Layer 4 of a small transformer language model trained on English Wikipedia (8 layers, counted from 0, width 64).
A neuron's activation on a vector x is SiLU(gate . x) times (in . x), where the dot is the dot product.

Input weights of the MLP neurons that the questions are about. A number n stands for n times 0.005.
n19 gate: 28 -42 -43 -3 -59 4 -47 18 0 20 18 13 5 -19 -9 0 32 23 22 22 -7 -3 -7 30 4 9 3 50 11 -31 -6 -44 -18 57 -9 -30 13 -16 48 55 -34 -2 2 -2 -25 -2 61 2 16 29 23 -6 -36 46 37 -58 23 -26 -19 8 -13 -1 -2 -12
n21 gate: -34 17 -1 37 -9 -9 34 -19 -1 -14 -20 20 33 -35 -2 -26 16 -5 -8 -5 41 10 31 -17 -32 -7 -6 -45 -2 -13 -27 -7 12 -45 12 -35 -37 5 -10 -34 -2 28 -4 26 45 31 -4 28 -3 -11 -2 26 -3 18 0 -40 -45 60 -1 19 7 -35 23 -17
n36 gate: -57 11 2 -14 14 -2 4 23 61 -16 6 32 -19 31 -41 -49 5 11 33 -32 12 -34 -12 12 11 37 -30 22 32 -1 34 8 29 31 -32 47 9 -4 -26 22 13 15 -10 12 2 -17 -13 -8 8 -16 -18 -34 1 23 0 3 -6 0 -6 -5 -21 -3 10 24
n41 gate: -6 -9 9 -8 -25 -19 11 37 13 87 14 5 -22 -19 38 -2 -41 -7 -18 -18 -4 -28 18 0 20 27 -48 7 -23 -71 -11 32 -44 26 -27 30 -6 1 -23 -20 40 26 94 -22 0 36 25 -28 -23 6 -12 17 47 -37 -20 -12 47 25 -5 -16 -7 -20 -20 33
n46 gate: -15 -7 44 -6 9 -29 26 -16 15 94 -28 -28 39 -16 4 10 -48 55 42 -13 16 -8 7 -21 0 0 5 -59 -16 -41 -5 -35 -27 10 12 38 48 -16 35 43 -11 31 8 16 -1 29 26 17 29 45 21 40 -20 -5 -9 30 24 1 4 44 -78 44 53 47
n71 gate: -32 -18 -31 28 -21 27 17 4 3 38 -11 22 23 -13 -12 -2 -61 -23 -5 19 -4 6 13 52 20 8 17 -60 -23 -3 3 8 7 -9 14 -10 25 -25 -14 -14 -30 15 -17 21 66 -6 -12 30 25 -1 -23 -25 8 -47 -25 -6 1 28 -4 17 25 -9 32 -6
n109 gate: -2 57 -21 -8 -48 -9 -12 -7 -55 56 59 14 8 23 -11 -41 0 11 -27 13 13 -17 -7 -23 38 -22 41 3 40 -13 45 -36 15 -9 -23 10 5 -61 15 0 -33 8 -7 -24 33 -8 -31 -19 -49 4 7 -16 31 31 -20 16 -9 -65 -8 -12 25 -39 6 -16
n175 gate: 24 -10 -26 1 -28 -4 -11 -39 15 -24 37 3 -11 27 75 -9 -9 18 -26 -3 53 13 -9 51 8 40 15 33 44 -79 -34 37 53 7 -19 -21 -10 57 -21 7 7 -8 19 6 -38 -36 -3 0 -15 71 49 9 3 -15 2 13 -6 28 9 16 27 34 1 -17
n183 gate: 16 -21 -1 -1 -3 19 -15 -6 -28 1 8 -66 18 -3 47 8 -7 39 5 -19 24 -4 1 14 18 -9 54 22 42 36 34 8 -18 71 -23 -5 18 -12 13 -28 -1 -10 -53 -15 -27 19 9 23 -7 11 1 23 -42 15 4 -1 31 16 -9 -12 15 -11 10 -2
n186 gate: 39 22 47 11 22 -3 54 -59 3 30 -29 -10 0 30 12 22 17 53 -12 -14 -3 -6 16 -24 41 -5 -2 8 25 -53 -14 -35 -39 -12 -3 22 0 41 17 32 14 5 -16 4 -11 -49 66 10 -5 21 12 74 -13 -38 30 -80 18 -45 42 6 25 -2 1 -5
n204 gate: -45 4 -44 -23 -36 16 21 17 48 -27 -45 8 -52 18 3 2 -19 58 1 -20 42 57 4 -35 -22 9 46 15 23 -20 -30 -69 63 3 6 23 9 9 -28 8 -68 19 26 0 -32 -54 42 -44 19 -8 29 -17 -56 3 25 -21 55 -31 -1 -32 -5 27 10 -4
n205 gate: 36 41 32 -12 -6 7 -3 28 -45 53 69 32 -27 -15 12 35 -42 -25 55 -14 41 -38 -42 -6 -1 19 6 -41 -23 -12 16 -54 7 22 39 33 53 28 -50 -16 -47 -43 -20 34 2 43 12 24 8 -64 10 -17 42 -26 -1 -56 -22 -65 -33 -26 -32 -1 20 0
n211 gate: -8 -8 4 -20 -9 14 -39 -10 32 -27 47 24 23 -30 -26 5 -37 3 24 -16 -19 4 -40 49 3 33 41 -21 23 -36 -4 1 5 -24 -22 23 -8 18 13 16 16 -27 5 -5 -9 -30 -34 -10 52 -3 -30 -23 23 7 -18 31 13 -3 50 39 -14 -26 27 -38
n213 gate: -25 -24 22 8 -40 -23 -43 7 22 37 -21 11 35 2 -16 11 -49 -2 -26 -9 22 73 38 -31 6 11 16 46 -35 10 -49 -39 -46 24 10 -7 3 16 62 14 9 -19 -23 0 -14 -8 -3 -5 31 -15 11 -3 -49 -6 -4 -66 -6 -19 9 43 23 42 30 -23
n218 gate: 6 -7 -21 -4 3 9 19 14 -6 3 18 34 -42 45 35 -22 9 -12 27 8 9 1 17 -26 37 2 -11 6 -34 22 14 22 -49 -10 5 12 -42 -5 48 32 -30 3 20 -11 24 -3 -13 -2 19 -18 -6 -12 -19 7 -5 32 18 -27 -23 -8 1 -35 -32 6
n251 gate: 25 -4 1 -28 1 35 -21 -34 32 -2 40 39 -11 21 -43 4 -62 20 28 35 10 -55 21 -10 22 -26 56 -26 -43 -4 17 -26 70 -8 -39 -11 43 -21 -6 40 -33 -18 -17 30 3 -23 -36 -16 37 41 17 13 -2 6 45 17 27 -7 24 -4 12 33 17 50
n19 in: -40 22 4 23 -3 -12 -2 -25 -33 16 -14 47 -9 -2 9 34 -35 28 -15 -24 4 -1 1 -13 -23 -30 36 -4 23 -35 -5 -30 -23 -10 16 39 -35 -17 -5 -34 -36 43 -7 20 -18 26 6 -4 -1 13 32 -10 -5 10 -28 25 40 45 35 25 20 26 -19 -17
n21 in: 9 33 -5 0 -31 -9 1 -22 8 6 -31 29 51 -4 -50 26 61 1 23 5 10 -9 7 -25 -25 -1 -6 -1 42 -13 -11 22 13 -1 18 -29 3 15 -42 43 -14 37 -16 11 -16 31 -25 9 -7 -20 10 1 21 -8 -3 17 -44 18 -28 12 6 23 7 17
n36 in: 29 50 4 15 9 -22 20 37 8 36 -36 -4 31 25 -19 -27 16 3 16 -15 11 15 0 27 16 14 -38 -23 -9 10 -7 -42 18 16 31 18 1 59 -5 -6 -14 18 14 -30 -2 -28 -4 7 3 -24 27 24 -9 35 18 33 14 -12 -58 -8 1 31 25 -6
n41 in: 20 31 -28 -21 17 -20 9 12 1 27 38 27 -58 -22 -13 -42 -11 -22 26 -8 -2 8 -1 17 22 -6 -3 10 -41 20 -3 10 -13 32 9 -24 -8 36 14 -10 3 -33 -45 0 10 -44 -6 -11 -15 24 11 16 5 -37 -11 38 0 -6 11 1 9 -12 14 12
n46 in: -6 11 -1 -2 30 -23 -19 42 -18 3 -3 -11 -22 19 -13 28 -28 -50 29 11 -42 11 -63 19 -2 -16 -63 19 30 13 45 -15 20 23 3 -14 -33 49 30 27 -27 -27 9 15 -6 -19 -25 -18 -19 -8 -5 -41 32 -46 -1 26 11 9 4 -19 -12 7 8 -24
n71 in: -15 56 20 11 7 -15 -29 -9 -1 -22 33 21 62 22 7 -6 -2 -1 3 -40 -34 11 2 12 2 6 -15 -7 26 25 -15 42 16 -4 -15 -21 18 -1 9 -5 -2 0 42 32 -5 6 3 -43 -12 1 26 -19 -11 -7 33 3 -23 23 -61 -17 -21 -26 -10 5
n109 in: 27 13 -1 13 -6 23 -6 -15 -30 -10 -3 -8 29 1 1 -7 2 35 -8 -10 1 -44 25 15 33 -15 39 -6 20 -4 33 -7 43 -32 11 21 24 -3 39 -1 -5 -17 27 3 -20 -9 -20 -3 2 -5 6 -10 -8 3 -59 -13 2 -7 1 22 53 21 58 -43
n175 in: -12 14 -32 8 1 9 -7 33 -30 -3 21 -18 -29 31 15 -2 -5 -8 -2 -39 8 47 -52 31 54 -5 32 -24 31 -44 -40 5 7 -16 3 -22 -3 45 -31 -51 -3 9 25 -46 21 15 -59 -15 16 -9 12 20 7 -13 -22 0 28 13 -26 34 3 -13 -1 -32
n183 in: -14 -1 -15 12 17 2 12 -8 6 13 -10 -10 -17 14 14 31 -9 54 2 8 -54 -42 11 12 -7 29 20 10 25 -3 38 15 13 15 -5 21 -27 4 42 -23 14 -17 -11 -7 -32 7 22 9 -4 46 -22 26 -35 57 27 -9 25 29 17 3 37 -27 -8 -20
n186 in: -21 40 -48 43 53 -10 30 5 41 6 2 21 3 29 9 6 -35 -6 35 -29 -28 39 -4 4 6 -2 27 -12 28 -39 0 -22 9 2 -16 0 -74 9 -12 8 5 -25 -24 7 -1 -16 31 24 27 2 -5 -10 -34 34 17 -8 18 19 1 24 -45 -43 -6 -19
n204 in: 7 10 11 3 -22 28 -22 -63 26 -22 18 -6 -28 22 33 -41 -14 33 6 -10 -24 -3 17 27 -11 -15 9 14 -8 5 40 -5 -11 -11 37 38 -9 -2 53 19 20 46 22 -18 -22 18 -19 -29 -37 -22 -14 27 -23 -14 23 -21 16 -10 -5 -16 0 -15 16 34
n205 in: -15 0 -5 6 14 28 2 35 55 13 32 36 -15 -4 5 -9 -63 25 19 -7 23 -9 7 6 13 35 -8 -32 6 -22 -10 -35 35 23 -33 23 60 18 -28 -55 -18 6 10 20 2 2 -19 -37 -9 8 50 15 -20 24 -13 25 37 39 -6 -2 -1 -24 1 1
n211 in: -2 12 1 4 35 20 6 3 34 -45 33 12 8 -19 -2 16 -9 -19 5 10 -2 8 -11 38 -20 -4 1 28 3 -37 -22 4 -30 28 -47 4 -32 -3 -6 5 36 -22 -46 33 -4 41 48 25 -47 16 -1 -29 39 25 -13 10 -26 -11 3 2 29 30 -35 25
n213 in: 9 8 -19 -3 4 -15 -26 8 -39 51 1 16 -25 -18 -7 -13 -11 -22 50 -15 -9 47 23 31 -9 -24 3 -27 39 3 23 -2 -9 -5 -25 -14 -10 -2 -27 -15 18 46 32 -8 38 56 -2 -10 26 -10 -6 14 -24 25 34 -19 -4 -19 -4 52 17 32 -20 11
n218 in: -6 -8 23 24 -3 0 0 -57 4 -25 -16 -32 10 20 13 17 31 14 -34 -23 46 11 15 31 -25 -1 -15 27 24 5 22 1 -15 28 5 -41 -24 2 -16 -10 4 24 -7 19 12 -1 24 14 4 -18 -2 -33 9 -12 45 29 47 32 53 12 -26 -20 -6 -18
n251 in: 20 6 -43 31 -12 -16 10 13 -8 -16 4 8 -29 -2 -9 38 25 18 51 -10 -3 47 29 -1 -24 7 -4 -81 -21 -8 -31 -13 28 4 -33 -8 32 22 -16 9 -7 -8 24 -29 -37 16 28 26 19 21 8 -6 10 -12 -4 -26 -41 12 4 -18 -20 37 13 26

Each question shows a token from some text and the vector x that enters the MLP there. A number n stands for n times 0.039.

"1": 18 -16 -7 8 44 -12 0 7 55 30 -25 0 -29 11 -2 -13 -15 1 11 -15 -11 -33 -20 6 1 4 13 -39 11 53 -9 30 -18 4 49 49 20 -11 -31 -34 14 32 -44 -3 -13 -44 3 21 22 -16 -11 -9 15 9 -18 25 25 6 -31 -5 6 -26 -11 34
The most active neuron and its activation: n36, at about 2.1

" ": 45 -18 -18 -6 5 22 -31 -17 46 -29 -13 35 -17 2 8 1 -36 11 2 -6 -31 -17 -16 -14 1 -33 -12 -43 21 41 1 17 -5 14 23 31 -13 -11 -2 -20 53 -13 -46 9 15 -45 17 20 -18 4 -19 -26 21 -3 -13 49 48 2 -32 5 9 -2 -1 8
Which neuron lights up most? n211

" able": 43 -37 -8 -22 11 1 -2 -24 11 -3 15 -1 14 6 -2 -2 14 17 -28 6 29 7 1 -17 -15 -17 6 -10 6 24 -20 -17 -16 23 2 30 18 7 14 -6 6 2 -10 13 -35 -26 38 -1 -10 7 13 6 15 -23 -4 -7 60 58 -61 21 6 56 -18 -11
Which neuron lights up most? n19

"le": -1 -3 -8 8 -8 4 -37 -44 9 30 39 30 3 -12 0 -41 4 26 0 -18 -13 -10 -42 -37 -30 -28 0 -4 29 39 10 -24 -2 20 32 -13 25 19 -12 -27 2 -16 29 -23 -11 -39 21 -3 -6 5 30 -35 13 -1 -32 -44 29 33 -4 7 14 4 -42 -9
Which two neurons fire most, strongest first? n19, n205

"st": 19 -14 6 25 20 -16 -12 -11 -6 -18 25 17 -52 39 -31 -23 30 -13 -29 -13 -33 17 12 4 8 32 -14 -4 17 9 14 1 -14 4 34 30 51 8 19 4 -30 -20 -20 7 -15 -6 15 0 12 18 14 7 -11 15 4 48 2 39 8 -16 -24 -60 -50 -6
The most active neuron and its activation: n218, at about 0.94

" leaving": 28 -8 35 -6 5 20 -19 -17 35 -15 20 12 2 -16 -11 -16 32 -9 -9 15 -3 -10 -2 31 -33 -19 -18 -6 40 18 -1 -21 -12 4 -4 16 5 -39 9 -3 26 -14 -12 -17 -1 -18 12 -14 -37 13 -3 -42 9 -35 38 47 40 55 -15 -7 15 22 26 18
The three highest activations, in order: n211, n186, n213

" mar": 17 -49 36 15 0 -9 -29 -17 0 36 21 25 9 -7 -11 -11 -17 -22 -19 25 -14 7 36 -56 -13 -33 -19 -34 15 30 -17 57 -8 -20 27 -26 32 11 8 -33 25 -7 -17 28 5 -9 39 13 28 2 21 14 -9 -2 17 -15 11 29 31 -22 9 22 -24 -20
Which neuron lights up most? n213

"X": 6 -10 -15 19 18 -6 10 -4 -1 -40 34 6 -48 32 -23 -11 17 -22 -35 -26 -59 -4 -12 23 -28 -17 22 -4 16 55 0 -1 -30 8 8 13 17 -20 4 12 7 -8 -10 -31 -23 -32 24 23 15 1 16 -12 32 9 -21 33 -16 43 -3 6 36 -28 -8 -1
Which two neurons fire most, strongest first? n211, n213

" leading": 9 -52 -23 -15 10 -7 -15 20 62 -10 12 -4 -9 -13 -9 -28 25 -32 -4 -29 -6 5 -19 32 -19 3 -1 -13 32 16 10 -19 -22 14 -3 32 20 0 11 -16 45 -2 -4 12 -36 -29 -7 -2 6 -3 -9 2 24 -12 16 36 43 54 -41 7 -5 26 -13 9
The three highest activations, in order: n36, n211, n41

" B": -5 0 3 14 21 -1 -9 -21 -2 -23 28 36 -27 25 0 -10 1 -53 -30 -10 -10 11 5 14 -27 -48 -13 -50 21 58 -1 -9 -31 -18 19 -3 10 6 -22 -5 14 -3 -6 2 2 -28 4 -13 -11 4 -17 7 -21 55 9 -8 19 21 -10 2 -16 -13 -70 -10
The three highest activations, in order: n218, n109, n251

" football": 4 -24 -1 4 15 -53 11 16 -8 -11 30 -16 -37 -15 -31 6 0 -43 -21 2 -20 15 3 -21 -3 -17 -1 -27 14 38 -23 -14 10 0 28 17 31 22 4 -2 67 -17 -6 5 -50 4 5 -11 7 15 -21 -15 -8 -11 13 27 49 31 -39 -24 18 -4 -36 29
The three highest activations, in order: n41, n109, n21

" not": 51 -22 48 -18 15 6 7 1 23 2 21 18 48 -30 13 8 -3 17 -8 -33 -4 6 -10 -28 -15 -9 45 8 28 -6 8 24 -8 -25 49 47 14 17 4 6 -15 1 -12 16 3 -32 17 31 3 15 -4 -5 16 0 -1 61 25 47 -14 -27 20 -6 17 3
Which neuron lights up most? n213

" played": 4 -21 26 -11 11 36 -32 -1 -4 1 24 -28 19 0 3 -29 11 -11 -27 11 -9 -10 -7 -14 -39 -59 7 -19 39 11 -10 -24 13 1 15 4 11 3 -2 -7 28 -41 -19 -14 -25 -10 21 0 -7 16 -2 -16 4 -47 31 32 35 50 -41 -1 21 -8 21 10
Which two neurons fire most, strongest first? n213, n186

"ac": 6 -21 -45 24 3 -29 -9 0 6 -17 21 26 -43 15 -15 -13 18 -28 -17 3 8 31 22 -3 -20 -20 2 -4 -7 35 20 6 1 -2 0 -2 16 30 60 -12 39 12 -2 6 30 -16 73 20 3 27 37 8 19 12 25 23 24 34 -5 7 -16 -1 -36 -8
The most active neuron and its activation: n218, at about 1.1

".": 21 -9 14 -18 -7 1 -43 5 17 -43 5 23 -36 27 -4 -28 -20 36 -15 43 12 29 14 27 -12 -9 -12 -32 -18 6 -25 21 -2 -35 -5 -9 -6 -28 -10 27 -15 -7 -28 6 10 5 14 19 -40 -8 -6 -7 -19 -17 8 -28 36 55 -27 13 -23 14 5 10
Which neuron lights up most? n251

"ough": 0 -21 5 23 4 -12 -43 -16 9 5 41 2 -18 -30 0 -23 17 -7 -17 -27 1 -8 23 -39 -39 -35 -18 13 51 -32 -7 18 1 -2 37 -4 19 -18 32 12 -8 9 4 -4 17 -11 8 1 -14 -16 -34 -25 -41 9 -9 30 50 49 2 -7 17 9 -1 16
Which two neurons fire most, strongest first? n19, n251

"ach": 3 -29 -10 20 13 -29 -48 8 10 5 13 27 -48 -8 -28 -3 48 6 -7 -29 -36 9 15 5 8 -20 -12 -11 5 14 10 -3 -20 -17 20 4 13 -19 22 -33 13 -9 -8 -6 -16 -37 -3 -7 15 -11 11 -28 36 14 4 30 7 56 -6 12 7 -26 -62 -2
Which neuron lights up most? n218

" mainly": 11 -37 26 -14 -3 27 -10 -17 39 16 31 -6 12 -20 27 -10 11 11 -21 -6 -35 17 -25 -13 -37 -24 25 -16 26 -11 6 -5 18 -14 -5 53 22 20 9 -5 21 -18 -22 -24 -19 -30 -1 5 -25 4 -1 -8 12 -30 35 26 47 42 -37 -23 16 34 14 5
Which neuron lights up most? n204

",": 6 -15 11 -10 37 -15 -24 -18 2 -39 -21 -10 -46 12 -11 -12 -14 9 -7 17 -37 42 -6 7 -21 -40 1 -20 17 1 -21 -11 -20 -29 7 -10 30 -48 22 24 -8 -11 -24 -26 -11 -23 18 0 -22 -7 -7 -7 -19 -25 1 37 57 31 -34 -14 -34 -14 34 -4
Which neuron lights up most? n204

" Cast": 46 12 -15 4 13 -10 -30 34 1 -5 12 2 -9 5 -29 -46 13 -36 -40 50 -10 7 28 9 -23 -36 8 -17 16 -11 -8 4 2 11 24 22 29 -25 11 -31 17 -38 -12 1 1 -16 42 -17 2 22 5 13 21 15 22 42 1 42 -3 -24 -15 -8 -35 -34
Which neuron lights up most? n204

" away": -11 -31 26 -11 2 10 -15 -34 12 -23 20 -6 -15 -4 0 -15 26 18 -3 34 -9 19 -20 -40 2 -20 3 -48 5 39 -35 -20 -6 6 8 -7 7 5 -1 -6 40 -8 -15 10 -5 -15 10 1 -18 17 -30 -18 -15 -29 29 -7 6 77 -26 -9 -5 0 -10 17
Which two neurons fire most, strongest first? n109, n36

" the": 24 -20 8 42 13 8 10 1 14 3 -12 16 -8 2 11 -3 17 4 -50 -4 -19 31 3 8 -23 11 -19 -29 37 24 -32 36 -12 -41 -4 15 30 -19 -2 -12 29 -12 -33 22 -11 -5 4 5 -1 2 11 -11 -1 16 24 -18 36 67 1 -19 3 19 25 24
Which neuron lights up most? n71

" M": 12 10 33 13 18 -11 -25 -25 29 -34 17 -1 -42 22 -7 2 -3 -45 -20 -30 -15 17 -5 10 -4 -40 -20 -36 2 55 30 -19 -14 -16 26 4 16 -15 -27 -13 28 -2 -31 -2 -7 -26 16 8 7 12 -9 17 1 63 -27 7 -2 30 4 27 14 -12 -41 5
Which neuron lights up most? n109

"g": 13 -9 17 -20 18 14 -39 -20 -19 13 34 30 -38 11 -25 -10 24 -49 7 -12 -6 10 -18 32 -28 -14 -25 -24 -2 18 10 -3 16 14 15 51 17 -6 26 -8 -5 -6 -17 -8 -18 -1 14 -9 -4 -5 36 -26 6 53 2 12 -12 43 6 7 6 5 -61 5
The three highest activations, in order: n205, n19, n211

" Pr": 18 22 53 -14 30 -40 -17 -29 0 11 2 26 -13 20 -13 -14 0 11 -24 -5 -1 24 -23 19 -30 -38 2 -11 17 36 13 -6 -10 10 -7 -8 35 -12 -14 -25 38 -17 -12 21 -11 -49 45 -15 42 15 16 -7 2 14 20 -24 49 8 -17 -18 -12 4 -44 -25
Which neuron lights up most? n186

" Jul": 11 22 10 -13 -13 -6 -24 -20 12 -23 18 25 -15 4 -17 -45 25 -17 -52 19 -11 43 25 -2 -21 -23 0 -19 17 9 2 36 -19 -20 36 -14 5 -24 2 -26 13 -11 -35 -4 -29 -12 19 -11 18 -15 -39 35 -16 38 2 27 40 24 10 13 7 1 -53 -12
Which neuron lights up most? n46

" first": 13 -37 20 -5 4 14 -16 12 15 30 11 -2 17 -16 4 22 9 -30 -16 -9 -22 14 -3 -4 -13 13 -41 -29 22 8 -18 -11 1 -5 9 48 16 21 -9 -3 31 21 -24 -6 -89 -13 6 -18 21 10 0 -4 15 -14 17 31 58 34 -55 -5 -21 -12 -2 -6
Which neuron lights up most? n46

"ans": -3 -19 -18 -6 47 -42 -22 6 -5 2 25 4 -25 -1 -7 -23 27 -19 -3 -17 3 4 -22 -1 13 -34 37 3 -11 23 12 13 7 -33 19 22 16 -18 2 14 43 -7 -17 -34 -22 -22 44 40 4 30 -9 -16 1 -5 32 12 -7 59 0 20 26 -10 -25 22
Which neuron lights up most? n205

" (": 21 7 11 -7 -7 19 -50 -37 14 -24 -16 -21 -29 6 24 -29 8 17 -19 29 -4 -12 20 -34 10 -2 -2 -39 27 38 -16 -21 7 -6 -25 12 -11 19 15 2 7 -10 -18 -20 29 -22 -8 18 -7 1 1 -39 6 -6 -25 -26 24 68 -4 -6 -26 -31 -11 15
Which two neurons fire most, strongest first? n213, n218

" world": 14 6 19 3 23 -30 0 5 -1 20 42 -26 -24 6 12 -19 -26 -20 -17 -7 -2 0 -6 -16 3 3 2 -25 22 39 -15 39 -2 -20 -1 -11 38 11 10 -10 46 23 20 -20 -30 -24 -6 19 -1 -11 12 -17 -7 -2 -14 47 28 45 -50 -31 62 -10 -5 15
Which two neurons fire most, strongest first? n41, n175

"ius": -9 26 -5 1 67 -29 -20 2 4 -4 32 39 -26 4 10 0 30 13 -25 9 -14 -3 13 14 -16 -29 -7 -11 -15 19 6 37 -17 -7 -14 4 42 15 15 20 38 -1 -34 -46 6 -7 47 10 -10 -16 13 -7 -2 10 12 49 26 49 -19 9 -14 -15 -8 0
Which two neurons fire most, strongest first? n218, n109

" Bar": -2 9 2 3 12 -2 -12 -14 22 17 20 28 -23 -8 -8 -4 -3 -35 -31 25 1 6 3 -2 -41 -34 -6 -41 35 32 -12 9 -18 -13 -5 9 44 -30 28 -36 18 -36 7 17 -28 -27 -7 -1 11 36 -16 -28 -5 16 9 11 13 47 13 -7 -11 -4 -58 -16
Which neuron lights up most? n36

" building": 7 5 7 13 31 -25 -9 17 -29 3 44 -8 -17 -20 -8 -5 12 1 -24 21 -17 -29 38 13 -25 -9 -21 -2 21 -7 -25 18 -28 -30 21 40 34 -13 4 -10 47 6 6 -25 -13 -14 -15 16 -14 -2 2 -23 0 -28 7 36 34 59 -29 -29 0 -19 -16 -13
The three highest activations, in order: n41, n186, n213

"-st": 35 -28 24 24 -13 -33 -42 -2 -14 18 22 24 -24 -13 -9 -10 12 -3 -34 -17 -20 -19 15 6 -30 1 -42 -24 4 2 28 -9 -20 10 0 37 65 23 -13 1 -6 -23 -12 27 -26 -12 -17 2 -11 27 3 -26 7 11 28 17 27 27 -12 22 -32 -39 -25 23
The most active neuron and its activation: n205, at about 1.7

" his": 6 -2 21 17 19 7 -19 45 51 9 4 14 -16 9 4 -8 36 0 -23 -5 6 19 -11 10 -30 6 -3 7 48 -6 -10 12 16 -31 -4 8 -3 14 -2 -54 33 -11 -28 14 -28 15 1 -23 9 -13 -19 -19 21 -5 34 17 56 51 -25 -21 -14 9 25 20
Which two neurons fire most, strongest first? n36, n175

" s": 44 -28 23 -11 23 12 -20 -13 -39 21 16 40 -3 -4 -19 -8 -12 5 -29 -8 22 -40 -9 -25 -21 -35 15 -46 19 56 18 -39 -13 -13 -14 -23 34 12 -50 4 14 -23 1 17 -25 -11 63 -16 -21 17 16 -13 -8 8 4 -29 14 11 -12 -9 3 2 7 -18
Which neuron lights up most? n205

"\"": -14 -38 -10 11 15 11 -16 -10 -8 -44 23 15 -26 10 6 7 25 -4 -36 31 -30 16 -14 -25 -6 -29 16 -35 -8 51 -9 8 -7 -20 28 -21 15 9 22 -5 26 -14 -31 -15 22 6 11 14 12 27 -11 -7 -8 -22 -8 -12 29 69 -28 5 -5 -17 4 12
The most active neuron and its activation: n36, at about 0.51

" T": 14 -13 28 -1 25 17 -30 7 -5 -9 23 38 -46 12 9 1 12 -37 -36 16 -14 5 7 -9 -31 -56 -19 -31 13 19 24 -16 -25 7 7 0 10 -2 -17 20 15 -30 -21 17 8 -34 15 -14 -20 15 1 8 -11 66 -9 -9 4 44 5 6 -11 -21 -17 -2
Which neuron lights up most? n175

"8": 6 -43 -21 16 30 6 -10 -38 6 7 19 3 -37 38 -4 -27 15 -2 -26 -9 -13 22 32 -3 -9 -15 -25 -26 0 13 -19 -26 -34 -15 -1 13 10 5 29 21 8 -16 -58 -22 -14 11 27 17 27 -15 -34 -17 -23 -13 -11 51 3 48 -6 -8 -32 -12 -8 32
Which neuron lights up most? n218

"ur": -8 6 -16 20 24 -24 -20 8 11 7 20 48 -23 -11 -14 -8 11 -10 5 -2 9 33 -22 -14 -23 -37 -33 8 -5 26 16 30 -3 -39 -1 24 27 9 63 -42 24 -14 -34 -16 -14 -38 19 13 19 21 -2 -3 -19 15 18 39 1 32 11 10 23 -23 -50 -12
Which neuron lights up most? n109